Layer 9 of a small transformer language model trained on English Wikipedia (13 layers, counted from 0, width 128).
Take only the direct path to the model's output, skipping the later layers: a vector added to the residual stream pushes a token's score in proportion to its dot product with that token's output vector.

Output vectors of the tokens that the questions are about. A number n stands for (n - 500) times 0.003.
" hon": 442 494 513 492 488 451 579 532 560 373 256 565 418 404 356 500 400 613 436 519 637 511 527 451 220 515 599 500 581 486 390 527 391 296 594 444 406 359 341 287 528 569 484 514 403 467 522 554 514 489 540 420 455 418 653 391 486 583 469 511 608 442 489 524 580 709 464 822 545 385 408 503 497 503 308 472 472 595 198 570 555 730 618 432 431 480 569 587 515 342 554 494 494 272 532 285 536 531 455 476 398 496 459 531 408 369 516 591 487 555 455 379 481 727 605 391 588 471 469 565 491 561 457 542 508 434 427 500
" place": 601 563 513 450 384 528 441 458 504 377 571 568 484 552 513 289 585 452 401 458 585 553 523 374 263 436 383 655 619 531 236 773 481 573 768 568 304 374 640 563 565 409 477 332 447 434 624 835 515 463 386 615 690 607 556 330 483 620 440 649 275 538 490 442 699 588 585 535 460 206 283 471 531 797 507 336 442 662 295 686 508 455 581 545 368 469 552 599 489 482 395 605 379 305 412 325 653 519 526 583 397 505 454 636 531 231 378 587 492 404 564 534 655 546 576 556 483 274 701 435 549 571 541 346 473 698 568 459
" zone": 370 504 563 424 417 564 464 621 617 341 656 677 372 736 289 415 456 640 428 430 393 489 338 487 173 615 556 572 496 504 377 591 762 338 665 570 511 500 719 632 692 475 508 383 293 315 666 655 551 612 478 673 487 479 402 464 470 460 435 717 283 548 587 388 468 217 439 500 343 339 387 392 533 804 357 394 484 518 473 522 757 630 417 304 443 476 431 416 485 320 434 482 197 525 432 207 491 335 357 460 427 387 457 468 606 435 281 732 606 554 733 383 573 497 494 358 647 354 513 555 437 591 229 619 478 569 496 455
" married": 375 471 447 523 335 419 542 515 497 361 583 565 607 595 308 685 429 628 449 401 557 471 578 349 412 660 491 517 571 384 318 648 441 416 712 565 333 106 404 525 627 670 290 475 302 395 594 626 600 623 201 369 720 411 648 529 420 658 518 580 459 322 542 493 532 623 566 711 560 462 372 525 662 358 410 550 415 512 429 558 545 504 690 558 319 457 804 571 421 551 604 400 661 642 514 598 373 500 410 572 386 386 541 292 621 442 572 460 428 456 547 515 518 410 451 377 433 610 592 592 400 675 514 598 542 409 500 480
"2.": 540 645 557 410 500 503 759 607 446 372 506 593 426 656 566 288 599 490 569 511 473 525 387 194 461 503 375 471 519 503 343 565 426 494 551 518 510 316 470 451 662 478 196 524 441 598 765 631 538 285 515 510 572 358 611 423 519 317 629 447 604 488 487 563 667 412 474 715 463 412 490 440 494 510 367 523 469 662 487 560 460 620 554 512 398 380 864 395 580 579 574 550 341 372 435 514 597 276 488 423 437 411 479 387 576 547 405 819 515 346 429 486 538 512 623 404 654 384 763 601 429 444 558 431 664 588 348 618
" result": 533 437 346 378 494 503 474 375 510 377 349 621 440 592 422 386 422 639 513 381 451 621 455 493 295 528 576 697 456 549 423 611 566 511 451 509 370 520 494 427 726 565 274 345 405 506 443 474 512 350 558 450 641 654 653 500 315 477 494 465 565 480 257 474 590 557 400 570 354 252 449 471 558 635 452 314 587 825 575 619 601 651 526 540 274 491 436 456 322 547 609 413 378 424 679 298 532 504 592 625 426 524 603 478 539 381 347 647 595 237 514 506 557 520 505 475 500 562 489 576 309 647 355 616 607 581 614 472
" season,": 510 609 636 388 379 596 546 373 534 385 463 717 305 702 322 313 350 640 374 448 577 507 348 361 259 515 628 511 688 598 409 481 680 342 422 412 467 411 605 410 591 374 337 497 288 507 539 644 532 408 411 671 719 608 672 375 319 516 550 701 367 537 592 395 602 292 483 816 233 406 353 375 504 445 519 339 567 691 452 623 463 517 485 390 376 459 471 341 526 344 643 366 514 572 765 413 433 213 250 552 429 414 379 514 550 520 422 318 504 396 615 314 590 419 456 565 535 413 509 421 308 732 643 690 423 591 487 471
"ody": 421 451 481 484 396 588 788 492 826 481 599 708 368 816 618 436 365 452 332 799 535 775 527 197 342 588 460 512 490 471 537 395 493 529 565 504 433 318 644 500 585 639 458 492 454 449 407 570 500 392 505 579 647 709 413 512 377 673 477 329 647 674 492 666 642 188 538 604 357 553 25 542 643 517 725 339 504 596 483 778 611 648 838 353 334 356 719 533 627 433 594 420 544 328 391 527 538 318 408 441 513 322 414 516 496 379 588 805 645 673 410 230 665 677 672 553 437 488 465 293 422 576 285 640 693 608 391 386
".": 430 431 447 617 480 671 438 596 418 464 464 387 603 521 635 361 545 443 451 460 357 419 494 252 402 523 428 534 583 536 398 283 512 427 373 544 586 478 402 374 614 394 601 561 520 578 588 603 606 503 454 576 409 470 608 540 528 340 492 447 560 549 352 488 363 478 480 379 642 528 436 435 472 497 483 510 522 617 665 382 557 601 429 603 401 517 529 474 604 632 351 366 397 511 349 616 464 406 547 208 557 596 422 408 549 541 443 415 315 463 443 482 220 560 517 553 559 337 419 685 666 511 458 401 503 598 646 517
" to": 700 490 522 466 533 408 443 379 529 441 578 481 396 520 598 601 542 520 560 474 604 393 538 474 455 476 457 512 484 488 489 416 425 470 540 444 455 409 574 391 724 486 487 502 517 573 518 493 593 518 410 598 427 478 580 614 509 480 434 526 464 403 352 408 341 452 387 429 532 319 505 574 583 564 442 502 568 414 495 432 489 571 470 431 565 536 532 645 519 622 415 670 514 487 429 543 559 434 428 386 431 625 633 584 550 560 471 537 736 444 449 554 477 574 407 507 511 423 306 447 484 419 495 394 549 622 613 488
"\".": 598 601 481 488 434 579 725 613 615 385 421 475 364 667 265 395 487 408 583 716 626 644 470 366 421 500 558 227 697 822 435 435 446 323 440 629 467 447 635 446 554 362 380 550 266 574 818 639 652 286 400 430 546 755 624 555 577 570 395 433 486 320 381 530 544 468 760 500 220 383 492 720 597 562 373 395 371 580 322 700 712 899 715 331 226 473 684 488 563 487 632 583 208 574 504 491 670 303 603 354 433 452 481 360 600 628 398 624 676 520 783 474 372 275 571 602 469 259 515 532 500 524 461 379 437 522 349 472
" ==": 497 577 368 463 653 503 387 471 600 419 395 560 307 632 310 458 653 379 525 580 358 470 480 317 380 556 458 437 488 613 270 569 524 440 375 602 412 487 542 359 594 672 206 477 395 428 429 516 540 380 440 469 673 744 597 359 445 389 720 639 485 307 547 632 626 577 345 552 424 475 564 443 531 552 535 412 135 563 507 780 523 592 522 541 361 447 325 455 429 535 664 480 546 353 416 331 643 385 379 582 505 419 507 347 557 339 616 573 691 500 479 506 366 294 443 335 559 273 492 541 431 680 430 363 648 631 563 353
" site": 327 580 500 355 533 563 559 584 527 382 416 453 463 544 590 430 596 709 404 676 448 599 385 441 244 493 434 605 527 565 537 476 526 378 710 545 383 369 450 649 784 472 401 377 357 581 711 537 529 607 390 458 613 453 599 366 442 584 705 808 282 572 297 328 623 456 470 488 284 402 307 376 497 682 453 436 380 500 358 591 746 568 562 500 319 492 429 483 393 437 632 453 450 376 500 507 474 404 430 450 401 487 553 508 643 362 210 646 441 539 609 430 444 616 500 331 528 454 692 445 435 573 305 537 659 511 496 506

Output weights of attention head 2. The head adds the sum of these rows, row i times number i of z. A number n stands for (n - 500) times 0.0013.
o0: 560 564 416 543 574 565 414 421 498 395 551 532 486 539 522 624 495 549 588 430 534 335 326 404 542 465 535 433 415 537 335 617 359 492 419 388 476 475 428 454 537 384 342 551 721 487 488 466 566 365 536 606 477 445 603 523 484 377 477 425 608 452 443 578 502 411 467 561 449 514 459 381 532 407 531 385 424 625 477 591 334 554 541 479 358 545 349 518 478 511 420 574 599 563 471 459 467 487 633 478 580 759 512 379 517 569 514 435 597 449 523 419 361 462 422 603 517 407 472 440 602 519 467 457 603 568 550 499
o1: 558 398 534 467 419 368 447 569 490 507 498 578 424 500 532 371 487 498 494 513 546 568 518 479 484 238 506 395 557 600 480 544 591 460 639 511 650 404 642 416 609 443 401 438 406 569 552 516 592 573 588 492 434 501 447 358 624 374 479 525 549 468 531 517 462 535 449 353 491 434 458 577 367 548 495 581 407 394 620 547 509 601 428 452 576 573 445 442 618 384 524 505 508 409 520 523 516 363 541 478 675 565 483 561 485 302 528 497 577 466 323 433 484 831 521 446 561 380 619 481 450 396 376 373 499 503 427 601
o2: 486 482 472 437 575 523 552 551 548 553 629 512 525 477 505 427 459 516 403 458 379 585 455 686 516 527 401 534 450 501 627 631 504 459 319 671 542 511 439 524 350 564 555 479 581 580 494 535 500 511 548 466 593 550 368 552 506 524 502 430 392 217 557 643 430 540 389 518 412 359 565 624 559 475 492 491 433 638 503 438 509 471 453 578 679 326 569 540 441 531 571 477 363 463 551 479 516 605 425 474 354 440 534 435 474 510 536 536 828 594 467 627 588 556 560 469 569 535 461 437 453 605 550 458 560 482 506 456
o3: 498 545 516 528 461 411 612 456 514 588 605 490 526 428 485 569 387 444 516 592 515 592 700 541 536 516 464 463 485 337 575 484 508 525 494 567 474 451 442 491 561 512 583 417 482 382 581 447 241 513 559 605 449 512 430 512 581 518 531 492 559 444 503 420 475 546 631 504 633 522 558 483 476 453 667 598 579 649 495 485 455 479 602 447 560 369 579 483 460 558 536 504 488 438 428 469 453 576 385 404 255 290 514 611 399 507 491 581 565 456 448 535 550 381 553 506 378 503 516 546 509 497 483 556 435 433 483 448
o4: 502 531 573 399 476 340 525 446 440 571 521 379 584 402 585 464 520 478 308 548 573 547 412 501 463 606 606 500 517 527 456 539 561 410 640 371 467 528 593 642 484 481 535 495 419 660 471 493 516 558 489 446 529 386 513 525 379 530 568 590 486 451 547 611 304 508 491 457 598 455 427 479 544 606 443 481 455 439 498 533 435 534 565 561 446 554 478 673 523 413 533 481 566 460 522 398 442 507 477 391 436 735 556 524 564 392 671 453 581 469 409 457 487 571 551 444 442 494 551 396 407 624 431 609 389 526 496 480
o5: 382 569 603 540 413 708 488 542 568 352 596 342 503 594 609 426 489 463 541 583 534 467 403 399 601 507 559 513 487 470 462 550 537 469 517 672 443 487 515 525 564 451 520 524 537 391 338 360 353 376 531 439 531 586 474 532 514 401 581 537 611 434 543 565 674 556 348 580 520 553 433 566 499 515 434 534 556 467 556 445 491 490 639 480 538 552 456 447 514 553 495 567 522 359 510 495 518 514 465 428 462 332 461 646 421 561 421 584 503 533 418 570 557 486 517 576 526 529 402 515 563 477 534 418 532 356 418 614
o6: 518 568 446 456 380 484 579 505 452 276 470 520 545 559 507 486 565 508 489 454 728 295 450 509 497 605 485 619 532 577 478 405 443 426 526 303 514 468 529 454 497 491 478 599 492 453 591 509 419 524 654 454 484 596 487 485 487 556 354 459 409 839 431 298 398 447 604 517 529 670 481 433 483 483 476 511 608 317 505 581 463 649 489 544 304 474 541 409 551 485 393 527 601 707 623 506 483 434 645 562 519 587 418 332 511 571 528 498 282 578 748 469 501 484 608 467 458 542 490 438 549 411 499 520 369 567 548 539
o7: 464 487 358 498 490 439 466 514 547 392 452 631 584 488 471 630 556 467 587 456 537 381 422 519 530 490 523 439 370 642 524 546 500 543 370 527 413 543 512 503 438 509 508 610 621 393 433 417 653 523 508 413 556 442 547 484 425 496 445 432 609 352 601 523 432 623 368 486 464 496 566 534 532 435 479 540 489 435 417 469 475 426 424 443 613 534 461 499 436 575 478 517 438 464 484 494 604 495 467 397 475 614 398 487 375 516 543 577 532 540 390 466 467 446 411 516 576 487 486 634 461 477 558 497 498 350 631 547
o8: 606 599 481 398 485 517 408 486 527 319 537 424 447 413 389 476 394 553 533 503 386 502 451 541 482 387 499 172 446 635 505 579 540 546 435 371 491 524 544 488 301 579 506 488 486 425 431 561 447 489 423 566 526 517 548 585 488 352 494 450 569 391 567 441 578 542 431 588 407 529 489 443 483 502 617 512 532 474 345 504 502 351 565 379 452 643 462 626 484 423 539 578 559 550 434 500 458 572 473 554 418 516 603 504 447 371 461 563 554 517 324 489 569 526 472 560 399 389 478 535 637 396 501 503 586 589 505 418
o9: 507 401 494 493 542 493 537 545 646 347 534 689 544 616 365 639 601 482 608 612 598 488 681 523 621 457 439 631 557 501 502 517 287 461 494 576 570 432 589 374 607 588 406 576 689 469 606 321 474 445 557 543 537 572 473 673 513 439 477 469 463 430 488 708 484 627 507 544 520 441 458 511 496 574 534 566 454 584 408 405 327 601 543 540 594 440 526 553 608 543 482 516 535 305 599 562 606 480 577 533 551 280 557 387 522 431 500 391 530 480 464 542 401 515 512 449 464 597 482 565 584 442 562 517 339 431 460 534
o10: 647 608 500 418 504 543 443 519 518 503 513 475 406 514 473 426 541 420 602 501 341 488 283 581 340 624 509 438 530 438 444 475 548 399 591 533 462 539 622 447 384 577 473 473 555 503 369 622 512 606 479 450 523 522 454 500 495 350 561 496 441 622 588 506 586 520 497 433 615 579 482 628 522 564 511 461 395 428 595 460 466 464 631 465 404 636 330 449 419 578 462 544 511 426 564 517 563 503 672 530 554 558 513 551 480 391 520 662 456 552 446 501 458 564 478 627 577 401 466 484 577 488 470 489 491 455 483 650
o11: 529 432 481 517 551 436 560 426 538 403 494 469 512 437 370 501 519 485 532 498 591 565 532 515 569 528 563 543 450 465 457 485 420 400 515 573 446 511 458 654 576 469 631 519 523 517 452 505 650 458 442 410 571 608 516 479 513 390 499 464 488 423 453 560 502 452 597 515 557 574 461 479 387 538 439 529 463 574 479 527 472 499 432 432 455 556 497 505 481 434 508 427 590 295 430 476 601 493 800 523 435 430 550 495 684 504 478 557 485 504 593 467 493 369 456 522 504 480 491 501 481 527 409 437 490 609 471 446
o12: 283 577 582 612 380 509 498 619 496 574 492 510 453 500 691 423 543 425 350 450 462 578 589 441 559 495 597 433 581 588 413 574 552 428 566 486 512 488 511 548 567 452 510 470 349 508 604 539 372 472 509 546 531 427 480 516 497 519 530 547 540 500 397 426 511 510 536 485 456 557 509 272 460 654 581 467 418 395 501 375 536 422 485 483 469 352 457 571 522 381 539 515 543 516 473 514 485 483 452 480 471 368 529 598 502 458 469 552 409 404 495 592 391 553 501 487 378 473 528 533 400 459 435 550 466 430 450 460
o13: 484 351 486 464 401 404 544 535 564 375 452 547 427 453 489 478 542 585 334 491 368 500 450 538 418 512 528 649 512 677 368 572 503 522 583 573 464 499 540 424 544 480 437 617 368 595 640 489 588 456 503 594 601 490 532 464 448 444 496 430 427 468 674 580 492 467 461 539 395 462 623 480 568 583 420 480 348 527 491 466 477 436 476 508 488 579 340 616 559 496 542 592 407 507 560 429 515 544 477 598 538 575 429 534 474 368 517 568 498 432 427 490 475 579 510 454 594 402 420 303 507 491 472 467 589 552 487 549
o14: 530 590 572 529 513 562 511 561 378 637 611 406 454 378 501 469 417 360 573 506 648 542 413 493 596 390 557 421 452 345 386 519 451 567 513 482 419 510 621 509 648 359 586 549 670 547 532 514 282 342 518 534 432 491 450 494 458 453 557 550 561 509 554 522 371 426 512 453 649 518 454 481 378 568 422 454 489 528 670 448 502 493 583 524 552 523 560 546 645 441 413 538 515 439 445 423 523 435 474 526 479 555 478 588 413 484 541 558 597 513 507 490 472 439 608 468 477 509 541 527 618 503 515 441 398 571 443 489
o15: 409 315 683 435 493 487 468 503 546 740 498 574 537 362 531 476 481 455 471 477 465 490 569 484 402 383 537 508 513 561 569 509 488 453 582 631 606 475 615 565 476 487 453 460 506 479 424 394 471 559 529 446 557 540 479 417 550 520 538 517 488 439 500 453 477 497 208 478 377 612 476 440 662 540 603 560 432 461 223 490 572 460 550 517 526 741 412 555 531 475 521 569 433 442 510 357 366 479 409 580 968 502 588 548 436 275 382 455 522 514 310 502 501 616 433 355 260 528 480 484 482 596 445 581 456 515 496 494
o16: 463 529 516 493 529 455 404 641 558 606 610 454 519 497 611 461 539 491 449 537 561 401 443 365 535 457 446 392 484 600 465 522 537 604 495 450 509 608 373 492 319 480 608 540 522 470 518 447 474 506 643 406 483 369 355 497 484 565 405 493 537 667 429 446 517 401 711 493 460 419 550 581 484 579 557 509 482 216 555 460 595 421 480 495 538 563 622 457 538 557 558 523 438 586 436 619 351 541 488 410 732 648 483 543 519 525 500 548 606 537 549 626 610 458 446 554 555 435 405 397 536 465 463 571 441 493 575 465
o17: 445 537 450 521 439 432 505 490 621 449 506 512 448 462 411 560 456 511 394 470 575 321 431 574 551 554 501 445 446 472 484 473 404 580 522 364 559 482 503 483 490 600 585 488 568 514 408 483 687 421 468 527 570 552 378 543 514 635 525 385 492 466 429 475 482 545 618 453 520 522 647 523 500 510 557 425 475 594 296 407 493 474 497 484 598 482 595 564 511 480 493 461 562 498 493 445 349 598 726 484 429 629 645 498 702 381 586 596 626 489 429 508 494 560 410 560 409 516 447 472 447 412 579 543 455 363 509 414
o18: 568 461 451 588 576 521 436 423 588 564 514 559 513 469 477 541 401 416 595 558 537 326 445 599 548 421 499 255 475 567 514 610 432 477 343 481 565 444 504 486 568 594 471 470 623 384 419 474 557 503 528 603 564 512 480 435 411 417 499 389 559 443 509 642 512 598 406 435 623 559 593 376 427 514 615 487 449 654 421 502 366 553 485 456 599 555 559 556 525 379 439 458 475 401 495 498 485 491 587 412 593 606 462 455 480 546 522 500 527 468 389 542 370 522 442 400 422 525 424 693 607 323 455 431 458 468 481 517
o19: 505 430 476 526 506 462 660 483 511 631 456 476 396 473 409 533 404 470 449 499 544 502 563 459 636 325 492 410 439 455 502 444 593 482 557 584 604 455 325 417 500 598 418 389 359 373 556 565 514 534 518 562 477 566 386 490 545 427 686 401 518 327 612 511 493 542 430 411 506 515 574 475 362 475 572 525 491 533 344 704 419 598 454 484 611 468 539 615 579 494 564 457 485 475 378 485 347 475 533 484 493 460 551 559 470 420 441 603 475 504 362 537 380 511 594 347 431 498 476 580 533 524 542 480 516 528 429 418
o20: 437 456 547 520 466 503 488 595 568 499 539 542 449 539 512 454 526 545 599 559 509 408 509 351 752 282 368 372 510 488 566 407 495 511 486 532 476 549 544 452 448 558 651 546 502 408 505 481 489 473 537 441 367 495 434 481 667 505 461 439 629 594 522 562 507 414 539 556 451 417 481 585 425 558 460 523 479 489 471 514 622 414 497 423 680 502 467 374 561 411 457 514 360 469 503 635 551 566 364 400 637 458 515 468 401 501 464 498 534 428 546 621 476 515 550 543 495 404 481 462 472 503 508 489 418 455 500 531
o21: 459 331 606 460 364 475 601 513 475 357 467 544 496 381 537 457 587 593 281 445 423 496 498 696 430 476 567 561 577 561 557 485 576 417 689 439 547 399 509 361 539 470 454 453 358 554 558 513 591 620 589 473 506 461 506 469 484 561 524 604 495 541 459 571 498 332 413 509 338 479 522 551 613 437 355 476 442 395 357 483 456 457 480 587 424 624 341 520 576 413 396 646 504 614 557 518 486 397 508 521 606 439 503 463 525 454 435 487 531 442 556 396 584 639 584 368 539 456 544 333 350 528 488 541 623 595 509 435
o22: 579 475 512 468 471 587 593 446 479 476 487 372 535 470 510 324 546 648 482 514 592 574 468 463 440 532 516 738 597 656 525 437 538 453 577 524 594 522 651 464 406 464 488 593 461 577 577 391 663 480 501 479 541 543 593 491 415 506 440 565 434 445 407 539 511 568 477 515 418 521 445 625 609 544 438 580 330 538 523 629 509 604 554 475 439 825 550 497 558 638 514 521 432 452 531 464 428 437 348 549 619 774 444 554 536 516 485 513 507 544 493 443 520 580 515 501 637 489 489 394 497 555 467 518 492 483 447 489
o23: 361 506 476 587 541 359 553 519 511 580 582 445 534 495 576 611 555 362 533 538 704 372 598 410 681 499 565 465 518 455 456 474 385 434 559 582 400 517 536 481 533 484 600 509 567 468 525 401 153 536 544 480 551 498 435 474 514 476 519 596 626 504 481 431 540 461 595 485 687 544 521 488 555 560 516 499 628 555 517 456 476 518 544 600 583 169 661 566 545 445 448 563 537 360 512 503 415 490 484 503 474 269 586 560 376 409 532 554 468 430 421 539 356 366 481 448 297 598 491 577 561 477 461 604 429 411 542 456
o24: 419 442 618 520 531 423 321 398 464 610 559 516 676 516 696 474 524 483 353 407 487 443 592 443 398 537 430 592 491 496 520 545 561 571 489 397 480 314 504 577 536 505 532 424 531 558 356 399 319 544 494 455 519 473 620 450 473 503 549 523 500 523 516 544 593 597 578 576 539 514 470 477 665 488 507 549 599 513 432 508 466 530 512 497 614 554 579 556 399 447 388 468 518 577 516 424 393 543 435 594 586 413 529 598 498 526 545 517 405 563 539 472 531 685 360 484 469 585 633 305 361 507 510 601 544 444 572 447
o25: 465 610 440 561 401 520 382 483 646 478 541 448 627 592 500 471 569 578 560 493 646 424 518 389 446 397 497 549 546 595 488 434 472 618 567 377 690 494 443 519 397 465 503 488 537 413 587 457 403 565 547 384 463 483 528 528 540 524 235 430 502 764 528 236 399 581 545 395 504 516 398 504 499 529 572 543 573 548 564 464 532 474 429 445 487 322 601 374 549 546 527 460 438 550 584 543 516 554 403 508 512 568 336 398 498 666 618 449 290 550 643 615 489 541 408 574 479 448 478 455 533 507 505 519 469 484 447 605
o26: 462 513 630 473 528 563 512 517 507 580 578 510 521 585 624 423 498 511 549 509 557 483 428 344 484 493 456 536 469 453 625 408 551 485 498 589 474 656 458 548 588 475 579 585 514 429 429 511 301 454 556 575 538 589 390 391 496 492 423 479 457 705 605 371 513 368 517 494 338 548 517 552 499 556 476 527 494 463 406 423 588 398 398 510 477 588 472 419 565 630 494 475 486 552 482 479 442 651 486 462 509 364 519 422 410 353 366 573 632 579 639 522 480 376 490 702 501 444 444 530 444 522 625 568 416 481 588 583
o27: 720 441 550 510 445 375 486 451 480 345 532 425 365 521 404 488 689 458 660 490 642 524 554 383 432 356 507 497 383 523 497 482 451 474 521 671 573 478 570 310 445 452 354 586 448 416 609 580 779 481 417 456 522 689 386 470 516 493 359 396 512 509 496 476 354 503 333 492 341 597 567 609 416 496 518 609 379 474 548 449 458 492 529 450 409 643 391 528 535 473 589 452 532 504 516 459 486 379 502 544 702 479 471 447 514 258 372 504 492 480 504 445 481 511 556 530 451 485 453 538 440 456 538 414 429 500 567 644
o28: 332 427 611 495 475 471 443 448 581 675 528 492 599 332 513 505 553 481 524 552 521 465 629 407 529 515 427 560 634 428 532 386 497 574 514 498 496 345 482 535 479 597 632 484 650 505 316 416 461 622 460 470 498 412 508 553 471 548 500 442 579 567 358 540 556 513 525 565 459 454 412 592 630 485 521 442 619 487 372 409 578 333 602 487 750 597 560 519 457 488 402 609 515 520 476 511 431 541 493 588 546 188 464 514 399 621 505 413 479 480 412 567 550 558 380 406 312 532 429 540 517 445 491 598 388 429 523 444
o29: 484 498 439 463 478 562 582 478 562 454 437 618 447 577 441 658 436 617 524 599 505 339 484 592 689 658 509 488 468 391 464 502 414 506 487 417 524 479 559 467 571 496 583 618 457 540 458 546 597 415 485 588 504 484 626 561 613 514 469 560 499 456 460 468 390 442 432 562 563 557 359 413 501 558 467 462 395 505 486 424 602 521 443 439 429 775 416 424 464 392 499 641 523 457 500 485 532 567 518 515 429 522 555 508 431 523 599 414 395 416 425 483 443 473 570 442 385 469 500 557 482 425 596 486 464 524 374 522
o30: 448 440 617 514 459 492 485 511 482 404 414 400 412 556 596 371 637 587 495 674 546 497 562 467 546 475 472 532 538 449 576 359 514 444 537 477 445 534 508 493 569 466 590 440 462 478 480 448 381 640 417 409 382 532 538 447 500 571 454 450 536 591 392 294 460 413 351 551 334 448 479 690 545 447 430 498 588 404 566 514 634 502 487 386 602 397 460 543 516 630 539 459 454 583 454 526 348 368 308 527 268 431 490 504 485 627 434 559 410 460 542 468 529 512 493 537 430 568 544 537 439 494 403 511 516 599 564 570
o31: 586 355 614 423 418 527 508 449 556 631 341 505 565 413 412 479 392 543 710 466 531 556 506 454 421 654 497 583 490 509 402 417 431 489 457 560 544 281 632 595 588 448 468 580 540 468 334 461 585 442 339 651 617 460 552 453 392 369 588 409 495 405 345 590 456 585 387 627 518 488 418 494 535 482 548 556 556 490 545 573 564 541 523 465 451 646 546 496 420 494 570 486 569 396 552 535 590 577 430 593 425 527 575 461 378 410 519 541 551 350 417 648 570 436 454 388 435 508 311 648 499 622 459 378 543 397 444 604

Each question shows a token from some text and the vector z that the head gathered there. A number n stands for (n - 500) times 0.0061.

"o": 680 615 453 718 262 660 539 582 463 702 471 483 436 557 499 570 645 402 494 642 612 551 307 584 411 384 675 633 629 346 524 576
Pushed down most: " site"

" |": 475 611 544 509 555 430 405 480 531 621 531 458 518 592 552 630 423 472 602 598 510 579 431 552 502 360 468 569 509 521 391 595
Which of these tokens does it push up most? " =="

"icip": 575 531 601 519 457 504 353 543 483 642 666 498 435 495 445 600 381 425 643 507 450 520 552 349 502 309 429 537 462 449 354 542
Which three tokens does it push up most, strongest first? " ==", " result", " hon"

" Sh": 568 554 399 488 476 464 419 501 571 592 420 495 487 565 502 687 480 489 575 510 645 557 580 479 579 411 487 527 671 586 420 650
Which three tokens does it push up most, strongest first? " hon", " ==", " to"

" represent": 404 632 562 397 390 447 425 453 522 505 561 449 517 569 455 600 469 438 482 518 607 619 560 314 529 490 591 623 465 449 553 469
Which three tokens does it push up most, strongest first? " zone", " site", " season,"

" Sim": 444 520 495 616 402 468 633 505 530 643 603 477 454 595 455 593 438 542 537 626 632 649 464 542 460 471 627 612 581 632 521 519
Pushed down most: "."

" (A": 485 416 505 484 498 473 544 528 551 636 446 442 522 581 396 573 549 623 565 472 566 448 453 606 560 557 618 610 632 531 490 626
Which two tokens does it push up most, strongest first? " married", " to"

" G": 475 584 549 613 418 477 694 465 554 766 594 472 374 576 499 426 489 620 552 593 547 597 437 500 413 482 529 598 546 592 531 502
Which of these tokens does it push up most? "\"."

" H": 500 416 474 523 551 485 591 464 460 481 531 437 487 408 432 366 621 554 474 436 541 492 460 534 607 564 544 333 683 524 485 476
Which of these tokens does it push up most? " married"

" R": 455 608 479 583 566 599 421 445 527 661 522 448 573 492 511 720 575 529 638 615 614 526 626 523 405 429 551 527 684 510 448 545
Which of these tokens does it push up most? "ody"

"ance": 533 693 373 363 592 470 610 319 415 507 602 513 679 604 689 480 516 425 479 342 569 611 563 580 582 489 471 508 401 514 404 394
Pushed down most: " married"

" t": 473 658 449 435 453 428 468 448 469 502 559 461 518 541 499 549 564 416 560 519 594 557 630 361 504 440 532 590 426 465 512 514
Which of these tokens does it push up most? " zone"

"E": 351 710 473 613 400 349 782 474 250 801 528 613 377 373 512 594 455 706 589 694 840 668 338 422 310 611 539 805 559 747 557 378
Pushed down most: " result"

"\n": 578 525 562 419 473 383 339 521 519 635 505 561 428 546 376 579 334 575 591 480 514 580 564 428 640 403 427 500 590 517 399 558
Which of these tokens does it push up most? " =="

"as": 437 590 551 648 540 464 791 430 582 751 619 602 359 502 524 396 434 641 581 567 623 639 378 543 401 313 516 597 561 649 581 509
Pushed down most: " site"

"n": 358 562 533 578 614 464 681 501 512 742 489 461 406 532 510 440 475 632 549 422 606 481 459 578 500 560 493 720 602 656 575 556
Which of these tokens does it push up most? " to"

"ed": 500 510 477 606 206 600 427 352 246 676 391 535 483 432 675 56 516 346 573 485 731 492 388 707 348 414 558 606 733 499 903 385
Which of these tokens does it push up most? "2."

" the": 469 642 455 525 366 468 516 410 477 569 518 489 558 518 553 391 453 411 585 551 624 530 513 462 510 446 572 558 497 461 604 503
Which of these tokens does it push up most? "2."

" high": 419 764 397 329 694 452 662 271 223 524 606 490 687 652 682 622 560 395 237 247 592 786 701 639 622 511 498 556 438 499 444 408
Which of these tokens does it push up most? " site"

" song": 415 575 455 261 616 551 689 383 338 465 601 471 425 694 579 445 453 476 306 441 529 682 664 453 556 471 518 377 582 476 466 496
Which of these tokens does it push up most? " site"

"h": 536 461 477 571 522 448 593 518 414 564 508 481 442 408 443 479 675 466 462 353 566 489 480 511 551 618 627 384 626 505 457 427
Which of these tokens does it push up most? "."

" followed": 406 457 364 600 361 717 530 673 423 406 625 562 532 513 358 105 592 568 529 404 655 506 358 561 543 615 425 606 567 452 500 489
Which of these tokens does it push up most? "."

")": 493 609 418 465 388 494 577 361 462 529 523 492 590 468 516 457 413 367 477 510 526 512 635 299 566 538 550 597 553 454 607 670
Which of these tokens does it push up most? " season,"

" n": 451 736 430 350 458 405 471 457 497 409 598 409 572 621 408 673 581 390 476 478 601 704 566 283 515 450 619 654 352 444 569 403
Which two tokens does it push up most, strongest first? " zone", " site"

"na": 503 669 459 551 546 474 328 458 441 537 388 457 625 578 632 820 473 469 642 573 574 637 449 599 611 269 482 479 625 547 369 534
Which of these tokens does it push up most? " hon"

"ala": 423 536 504 643 565 675 380 460 524 669 577 464 557 544 493 738 640 552 623 639 614 545 645 593 378 329 594 449 777 537 467 568
Pushed down most: " season,"

"ak": 487 585 482 655 393 629 431 549 377 674 714 453 290 427 570 682 399 317 451 598 740 564 456 473 437 415 684 676 687 598 518 556
Which of these tokens does it push up most? "ody"

"ence": 578 429 511 481 456 502 662 562 435 427 533 428 502 456 519 421 594 637 710 625 530 368 406 544 582 504 567 495 533 420 355 500
Which of these tokens does it push up most? "."

" dam": 628 534 407 500 534 408 448 459 562 431 458 611 386 371 671 285 640 434 594 555 582 233 531 380 419 504 505 365 321 459 485 657
Pushed down most: " site"

" T": 517 487 499 519 465 450 453 465 470 547 554 403 562 509 531 503 449 412 557 523 596 570 478 540 611 446 532 425 584 523 485 467
Pushed down most: "\"."

"im": 536 496 422 510 502 527 582 531 494 635 565 528 405 522 420 639 557 401 533 477 571 528 573 551 539 518 547 503 570 515 504 549
Pushed down most: "2."

"ss": 600 617 510 482 568 545 345 544 535 598 455 524 442 536 570 819 491 592 672 534 563 592 520 546 607 314 475 551 692 496 340 619
Pushed down most: "\"."

" m": 484 598 447 495 488 578 434 563 549 452 616 450 511 409 609 389 574 392 658 358 548 241 569 392 413 376 499 594 269 533 431 615
Pushed down most: " married"

" His": 544 464 403 518 491 517 639 449 613 521 582 539 499 521 433 507 418 447 424 496 431 628 526 431 541 508 515 520 537 566 454 595
Which of these tokens does it push up most? " season,"

" and": 458 594 468 527 362 465 512 441 477 573 527 476 530 510 540 421 473 426 600 545 611 511 498 487 500 465 601 543 514 438 572 517
Which of these tokens does it push up most? "2."